Layer 4 of a small transformer language model trained on English Wikipedia (15 layers, counted from 0, width 128). Numbers have three digits each and are written without spaces.
A neuron adds its activation times its output weights to the MLP's output. To switch it off is to set its activation to zero at one token and run the rest of the model.
A neuron's activation on a vector x is GELU(weights . x + bias), where the dot is the dot product.

Input weights of the MLP neurons that the questions are about. A number n stands for (n - 500) times 0.0017.
n15 (bias 0.004): 470401459365552637625496555743579476328805479367389354322484469431364351560553593488484439591364369535654452524652515797656504252254593426260617415464340480586516385528500500388530465442435413374705590591483579549643732690432427419405443545512724588634512647521596796743419469446341786369597171628634868413331472336733202496423515540397669525405492659304455347326361464675537268596406
n17 (bias 0.009): 378573297443523397798341339536410535442684694445427500483592647579543417681476412586527460508480264350516465296629602449351662414504576581399630508662389488106469529578552302508511739398425533412353617562297614532679568666476591272249664321473336319600665392414622352646357255545637476293607608835500656273422376579435308500568549425597759301714653601359399541405629426621724496628526
n110 (bias -0.016): 441633797614617377290562605355339435496512439511568618461523782482644667559178292565416613504348461529292482545184326536508318454455375409521593516571561448452456445632658755511573518492370576395391638657481542500299515380404675797405530384445590356208428586592659385554590378591420389313454724767649585682566496430412429464619609459481391542715451408290568603421671408489626486415483
n160 (bias 0.004): 581487435497544545582494410312401553685394464341575345292658364536295484617330463451491348500458547519450387279714534506473503714677433598491582670459565583718494624635545325491641608529728402368478799481543510419484465442544332476476577391500439320478392320533614246540497602467414497570692528436556619464518394636714390544513506649481481562553468353487623488549381393421542404491565
n237 (bias -0.007): 519432637321540312528456672563638105526404550402350604472201370635411447513428340427513613550122453556697751487495697653299505445583594350399673608464698236815609246649392648679643604702508395612652557575505477441408536672407479234011392729329437278765548338408665904543428565395487734379467487378601657580213465467343351638540547611495609765504618421412346377581590496632372443525351
n241 (bias -0.009): 313492623349422485360437728515302705551484485575477584524382573322646455357565774329463557469412362595374433378591525445425488372357208569536541488496686530701581647700515664489440625229472539409404504519366496554589606807736496556710374394570367493167471310613680356507409529608408473437457452369537418465539537465407435396564403605561570465807634389567611715326803641280368382621511
n259 (bias 0.011): 422681360274609596572402585371591500572488519548444433399500482392712452537407434462573582304519504428446431281763426388365654566681493338549482423401603367658623531511496492680444396690625337485414313591593458365191597496551468579455403478362470430556568519298515520536630646489462614407296625512648473476493399658302623708689129247485745364417421387628403440532518664456617424881486
n272 (bias -0.006): 424418652508558466461504456470338599763276750572465707670423533420735677365265388517533513721690500599176508338469244517615388508394597396536217522931709309351384741517393557626627438605524513308442213500438439608525577423542431883388581564342534563449562384574610626611394430435385430398703496478512425373437525633456693396126584677707384352363569634592620560573654416190187612596358
n302 (bias -0.010): 363412376451535476500442623484508489622242596480588433273496420322620449320666368339353516296632529473143342741479395415639500533674489700348492574805360500492462496643543598537529508673430512547466935512549399612631389597570361504422401595781429660575382516553617200656476280508643411311647473541527597360734370373848401525768489519436599283450675519570520548519624318337585534489504
n322 (bias -0.021): 265388407435363308364722811311477617434443204786496840468504430415433372485405524744533638631531575372478604416508630478524354536294345554361571468508471409633548496582603343399596551353496860375662552433539550504619397399642446484560371545474588571436613386687376672383390325481479577603641357405459266532486529642325843488617393766657390573552339641474546582496518351515577452379518
n386 (bias -0.013): 441646326330313524553508533297496315485496633595520555362504546489465390445392391459574552528443757488473516320325439457608447691460682557373433529797599639614496270414636455629478589810496598248527341293346390613617608237508405626672700819481500697456446424692374411604564508439596753542430396705313204455552558645631480483424286461512659606531419488575754662351462430175309311688659
n400 (bias -0.011): 497535471494457585500691536446354365582459593519304377394478479598534644466373732536696344657445510482534602532451629522411468560427338433381516658378518554668574397556192409404394396286536510652454646395507852462404475530531636356438411630339468412601567417429688544570421430503632490596556555563435542574509651322630293640563625603503457574475577388631474554485542516363329503554529
n641 (bias -0.023): 334743476586570591441556321471485380500192432272345692630418829563429258514500731696721635476573450477425608318790577346694359509188514427581562485443578328790463505430442030659643320304554744476941616402281661844378438536505413546639442787547461637711837678554533424505337187461344392400624750344766475549553342480456293242395419434456677617626336636476287296642692340439534607563279
n701 (bias -0.008): 369540833659538519444511350154232496515320761624409451602421572354473458392402488628619642472425431549371615387537526576484366529597500742559512476488537516512508525576242440355289425524339604500545410527740791496603508687323597479544614328584398380477511429448709488647566545702573643630605707291302701566590682476688296459457224623654390492470622462508405541388541270220205655537468
n749 (bias -0.007): 437328384243522664687536700600632562522770649573421674332555553397455672663537231772590491300509386531571433431347491509514398608529343570362273476555359537578317692886151746396461456566470383404478394653352561365504459744541378839582334930702376618578478275890673539274587029463602406667476491312371538564508429495872468268377530495509327565576495536662523301605378356369416336267513
n754 (bias 0.000): 367390739580497336561384733528421381524383511590511408709295463467580507403553474478579249603557587601541552616712570493365642368419814429507719566580571423437517636411489326333428320669280572275486588455526658759466391709510644430480236542469479483500571574273472478361539510500712511478700724629442507412445456442381525452693536483525326389346496531434450401513353552545518327404484

Output weights of the MLP neurons that the questions are about. A number n stands for (n - 500) times 0.001.
n15: 845403441473405428779523134660528349388638584547547686589393604551535238564297720473566352561643705321766356463711495727437353660591683481222379129865379415401637624598190357465283690434390431280649612529553473446458538273590463534389478534297637242372733454652264671566378264400551564671408284407802586464430538247519724623323482400505262529360580690500664597485580346496673447478701
n17: 199367363452695496561491655552500513810379323440513518548483695527599519563518447335500419330818679468413575455228602505443509684683524578526264449424622584671438539525575477724172565592362662513747505269345220381386373340676325810546475609354701570465644464622477725765611318198521320444383406687513336597598244872389794335477425469464134666500273486623377310462601536640237633475517
n110: 575405453507460478550657441692610749596549659421411507516229438604342363529534550336535212441550679526739708285432595481364653658570599507539585397369448421511391695486618470420628572436705533462510470237475431597709489536390420445428503354489415514810696335282274594424533533348634452606393298340570515482469470721345641485489187620748470427500603385528465353562433551428398566607619
n160: 666577798456317552624440635351442451595475470781575497661473562345543417615532514611490423714473379275462493514449273507616443386695624472460398511386441477353514463137422619461461431586641427274549564493624538414397565497425479565503408720449425412465444294483598548756455621583409570680462618682463355582394572454583554458362664490400546309553378637431750580287361362616458427569493
n237: 601465602252147736592243700588701482504603391495365455427548723381496458581351442428513723769601549393625407436686402651451334570823753394470372406590559395505563282298549134287426669634165582793454748553370724269436316706598527449378607557442319277480687373469591553593901790451538486406591459575254882736530383431472655428555473428666509476422544336394495550452371446504437543330366
n241: 492360435462538504426586537489444315429608467551302420558579679574678404389448542254623395482650177520472568359353640625643672239629379638730410520281352464417458563421813496569524496350470275663475590488493565511618649615472592680633467618572586758517529210387414580340454588401475369408562438388651597439500736563389500519586719454657288496539216570620492550659244569526262496725702
n259: 574708674438276741448670759443523319346383182537259343739624571463522735595369402626557824282676541574433535335509533477456575495660329601296500552306530673537536531694606444419393335407456432334631596544326545736518424612444337466445667605438576706450598668447326464247165872451386256261505197509561325656276660259645773392528549639248717295546737505359567850495551339593487419419543
n272: 901556864643029318477391621594470621609294430435745625317415332436472434209275633466650466371259403570639495505372253687690552500447678337579451399824687582485853552423391626459385278580420588276428742739407418744163698567590626659532578490242695425424313559401495710847284606452577597656578500208537566605620641421435414524441652452161411161361363848482413480397545288671519295486435
n302: 520289442755764504405512373439366426496455496613544617517351325289345255594500550406143429704435563698366412436554541651611447452592335680549647736750526291399570428295488777622261614717424492485529552555383235558476631313573437548573611529512562439596548264500437419679674345675713484581311539462526385531728459400249439559345635403488556533284332460507541571703380578308566608496451
n322: 682588518464477708420379574375505720571396760059457568214281577602403476495514599582730385543384500509555347714590567560419420716637347509707440843610694620458413163351599310401330519448279228888321398593566255545481466523438312427560535399532560460505534771232403464671631536532491298367155569371544625342439486364396352295547585314463607340547478412414645514766491695195500766720885
n386: 363048592342521495740632612611548526318645066108699925221374607406530522681500383619500375490757784553667586442287317757302193500542640135400206328562778572655536335384804242661425446442615365324225553517510372658500597634639443515814667544633543389263666651697469546505495562546325500473526593621302040332322360590767554278447546870536606402738636469744473354642267515688546456519515
n400: 491633658396635533371297582338606467350744483385508665575491581512427613376594565569383530466321524248547387387429619549731421556618516386529380472470534415472482313646577456434547695627590476585520405575596635464407516653519364621582443494530596471439429542556359429503506569512517373607588464465358516393520566531516431434451675353620426328642532363437497439490506632467632478349324
n641: 381346347636676440645376668845345395478448324182484462070635615360665540373780701207570081374403599471617131764620218590419629415445290381633466465506260516454445859552435558427380604460537834584097472809617484391421761566792306531417652412680459392642625472251724364718817451566396678287489683565988512260701385154506419583461560115312347535901403242584658612740092341489335664667807
n701: 427528475401517587557324568365257403742809565388378267396393359564306697483392434320594657639251341734554652555455823436484602522443691577536803400420441406643383402343731391659301465483618403575531509851488658632569298275365727488512496491475328729575460331471509632474579608267504837531648660496592399396568561668674212554509517279420234340504578751476447373651367421335529367480644
n749: 314467328543768556622704307665568343636410613420223306716084560478571382970392436609382381603428552343636513694543333645560458818528420420517394459452553581487522799577376672512316781272487732328488265332534491461544523565712500626390463422564642703349537596674306539279496306409606387396456186288533454474459355438509373565283432427656429316500542447599725789643322681700483574467429
n754: 405477350316562397453426466450504428429518357670668627526665404570580471555514629531286531405352428464274371461544403441571470379497317592447391712266555506511362470516205543497614752436610420480516633474257263422602601558618535432593516485394539295365425656682465724572469651353542510353576632483629420698441414355439543686402337603662623383785618458471606497482500579551610599624500

Each question names a token from some text and the token that comes next. It shows the vector x that enters the MLP there. A number n stands for (n - 500) times 0.0067.

Then comes g, the gradient of the next token's log-probability with respect to the MLP's output, scaled to length 1. A neuron's effect is roughly proportional to its activation times (output weights . g). A number n stands for (n - 500) times 0.0007.

"A", then "D"
x: 479203587562302598472511329418759581358447316463449210705541501459392364671473498453443755250554685508254370540506577336406702517463598396482552494677459513219621413469717400351410843568350522821491612588853511548563601507449339811675495453387556306545527463325758445549375437539552429886564510288619247641516689272313264657465438516347410586455693261794682270196392625544607408598526
g: 616520519476586353330446435544601598515909505372671672341548340386482379753462523644582286484479334693428512545630634585542713645590347620629595516431343520595663625603390577465655441784487279440637440381651630545367236475505331481544605743349381397379657599548246481402367563422454208478303442527431402680284535467475414453448502577508618439526519507407587357301763480557311347580531
Which neuron, switched off, raises the next token's probability most? n701

"R", then "O"
x: 553231609533232645458424313451902501367454330444523291706492525472335421608393403537255632256463773471406357399507569221342686493483646421499521463719545604223711473501711395402505770525394516750459571575873541579595545426555457896691474485430435249491417486354712396447420395545585318805533381287601198668497695242366267724499556533305499565461580403760666486292394636484617367691574
g: 354655490655318365385592348490572693529536348569614339572570706326399622342519594497303568699538462476566747446498532570324554448579386556269637490607497374587416609345393546495395634501465235138403497464634409530387536627325552435470562556499435412654570616624261327565414582322372536712469423603587278832746350556502707517796592420466452384464471546523694327531647323652396664442463
Switching off which neuron hurts the next token most? n160

"a", then " p"
x: 607291611567254605463459298476821589321492490401497278712567505510289344578346370512297566330557602556337496451515570328372613422428566435496543503698358570084600390514725307347422815541487578870574545546824497648591596550584514870595601540401530419445465399373768461494400326511601292820466436414679292600409683211239198659392588710342424571326604280736643383220464608581601513664559
g: 387415597594748784818634689473480527503412592508354627613331330582441544283679355251519596319576632477571452473364344555525544332526330661278507538476631359289562725368615521563457494593321496622766457377549573453251450555373418336497377384384456670225438330555831570369548566551382442451409731337561390516510483696423352507391407498558454621601470829554490502546552531527568602558477
Switching off which neuron hurts the next token most? n17

"ational", then " A"
x: 536183691505374571475470412466726651385523394418410227585428449520374234583398416442380546302476716400409396511480648324555635411443633383446560491706398543322560440521705359294497814533490596860509618645914585594586515542469491791620553515291580261491493409287827638594282383537667296832511462278649249592400721164292339637419488638336496651411620228752634375237464603565679531540466
g: 769422687432437474774577581501536523325407562284308518742477449231557686390534504589390357493574388631860165536328575380518439449470624429395539297590493634482441618539269364449446466608478388622536635537373612637569597391637383381582563487577372651304316521522584475490568700757412542284568530416435646332645357552709712518450285538509552550564543427292471411528258471326570673604561
Switching off which neuron hurts the next token most? n237

"B", then " |"
x: 536183522509318680419474369416855595397552294513456225707483632514352403603409333520317684338527694477307372430425595324399638498450539399487449435679531543189639361546722340361450746548406565714479530554844506589685569363655417855690555511424546281508563495442757480501499348485571388807526310187631181595561775315336311724388444606306416632369605371850660324325440629474677373647530
g: 537474420610273595714702445409503525546348811465684447577356294389395645562640624455642610213520314434539293436394574275456567485446550703383659586471578672411551517682351511466400455526684535596614791592398608659448806620323312608465608538450546440499343365460503359513565712555533499481426674430487288335506454663424391572410468166668725375312444411479460548502520463424702311452367
Which neuron, switched off, raises the next token's probability most? n386

" At", then " b"
x: 548146519454311597458451421640833560473509256471525360736441614522267297638430330521368679370579702472309436387557553227433597453436553371555472563558542442273562405503762436322473784557242484830470557633763454600545618539459499817648526414360515353486506464347763323589361423601608197827472468201576226598521644169402415757542424540339434546562649412840627328234468711471672485616627
g: 674498642709440753593484744488509630501315617412388574482213551500453673422507615158411660418479410404531358637400440491374585407651516472561349348581474645574577521440603316624601750458639594721526547221541533658533233390443584375577373426375661498357290290571570658568467717573636514425550434377426317389485121676444512455473406532695570651387314609478591516379458571475527380695416
Switching off which neuron hurts the next token most? n241

"11", then " and"
x: 517251666591310629470462231513786599470540499354345288686452556516379381525427442491372619267595598504346325516475577261437739457423543493513469454745496575152495440588787443354542686432386490744507544562877539617607431484467476909648483477442538291566570476380800515589344361571601348838599458276660217598528622165261204673399523445327384611384709315802540316285417697568608503671493
g: 459529599658529724657630438446417705470297713661314332534490450481537429521706431231688381523433610565560507459484528429416415352392450594588605333417550551649733567472722575358558824237684436552407687418324562728602423412487539431439384579396595488291204233322735599547476545499739467412393558390432397423642350585592565630525603548641480355560503544595259450356374602303556320519395
Switching off which neuron hurts the next token most? n701

"A", then "A"
x: 473184499518291584491466359450703561355444318490462235717577511453340381646431400517391694269562671498281353466541522316401697521453626443464515521768440531200658351457729380345505826542324521837494634513846459591619648506510396768682493449417529287506494455404806494531355458557551416864547460302594263672519721281331218691432456568339378587464698271800698307232418638551651367603548
g: 385573400558532733409360431390636434414712203575489537468649488454658278648371609845527502552429642504541663561587550344577624498571528366513483451201299436613439471379570512384690393591458448350297356574576445360488397740557446788490636403629462388493592564299169579542435305562433590535345580525294507594388563346704318526459684709677407578430570306524430532424506496502554649433823
Which neuron, switched off, raises the next token's probability most? n302

".", then " It"
x: 571230614599217579552482271578779491418352357441487301829525605502400328625390463534419550358615689487374434412524562293399655466257553404546522372690383482229557438493674335497611681552354644763491635585822491721566484541626435875663547614432576314540539462412777443521347322526589256804553461247643092668528620298255307673300457543338385711436620300731588269283415616573621480634479
g: 577698609674539411504389366485414546547518415423389474573705478609595338480647332449539461643393596537607297446591649540417305226650561405375359495601662619430273461411628589704293400475868544561414635319780232572521510515538535475586617425675615493443618490451470458471546393506524392805405599517587320435547387590335201605523527310327514833513558353601682490386347610531446509305289
Switching off which neuron hurts the next token most? n641

",", then " from"
x: 548268567589341666520450196546824562387447464454452298777448536473367368564350375429385560367623718531392475486529515297373694497292606453553432391692394451228568392424677336407649731526426512857458571626768375618626542516560381897647545479416632249474558441358779521545431271521592269796430477207669211586474676288333446720278478608339356618483669367835637342263448680496579446637550
g: 650562827444573160441354333343352588671806426394433280278469433378570271323533495522533405494281507348482626469626564543480685536613618513468473573862394358451303352468557591768677515351720427455378561564738356533618422410403293567441458609494437466581488561494209556584428416384514553601389567687630470507491531399460407563575517511587530662645627583518435466503717557621234663407427
Switching off which neuron hurts the next token most? n272

"c", then "on"
x: 520272579577308642546416458555875561545468304513403150633452554473249317570349388611434599377610661403408330390485575325459679440409506439621492457656472488220477432529672404452458856560532552799494596625843526680545443481700326844465565475352548304511464448425787484433422415563555269852500401333694241690468637196248372668329695556235413651420538378785582321169481582610675426626495
g: 450626498701356604569294299640440387482425590480477704461840826345337552188385585514551420521522447595330356570376465603468525524554261448859446394460544437707509295543490541521481634590504296404489555308430408203592608429658518688575672378570548452586458477467335594480528630429484482651460607622540411664509475433490703234711398623312407598373612678261339648569485484357528430538571
Switching off which neuron hurts the next token most? n749

" E", then "d"
x: 527138511516270562477485467547829621393530323555582347714514496538290381578338343598361632256515739503313377386513508272386606558330557459456415503596470575264568407526740362387438802571332406780493556654871408491480602578545415873706577548423556261501564564402661521516373422519492329805480431290660260715436668203283312780446486603329455573500661322796630312197463687557650429651548
g: 422541832343528517683548516629536510461493553412440543650428476548469757586546436294548370357643518385702226562323441456576507556310460561348421394433548454567656827570500544371221620565521347752739598436611704498409429310358656421447336313361808354425413335422699471358336638681349487313561524525404609476387393432489521570372626325573625543611511664430513375476395585446636510784538
Switching off which neuron hurts the next token most? n259

"B", then " |\n"
x: 490200581532327653462401363462862553393496338424450224721481622489390423633459349572406720308529721383361339474493583311307645456440578356483542477619491479217681417560740416363418746558360534711470585540923565564625565372644436841621456450465533260568503465368723408464456384562543374761562342168619201648585771259311263808442446569348480574431550348849647368319399645508646384681554
g: 339435714386590558568693333727561528634316606549349458542524480600538622475569308274430437609628460579463406670430431548537441625604581478502478496355583546517376690484445463618372668630252691863565537444607555659591519541367486254474452343457876568426533475454589295478393752497480291577511583413638345404550428269613456691421475280546277435255628627293458545363627691276443396387478
Switching off which neuron hurts the next token most? n259

" an", then "y"
x: 499185622532351495498463371501729538440519424557427279739592451558352254678288467415315651368639750514405373552536473253438670424333661415465512438666373502191546368507749404375514757519437433784565610527759461686572527529534343886719500591456611287404575515326799508502409421540596257839434548299688221645478638224302400652442514639261428679498515354817564244193397599620607508516525
g: 374291560363519678556530355444338655418479389423442509434623520528509674517737614428356500533599557664550344769380310456540530734362475617635626511357499473558391264555359376708538538274614367540469589334391510736261278282395356407481516660254585436521613604391581397442578687419600502509446436448625585839646579401342476473532448648655719137419457560543594591489516707502526291601624
Switching off which neuron hurts the next token most? n754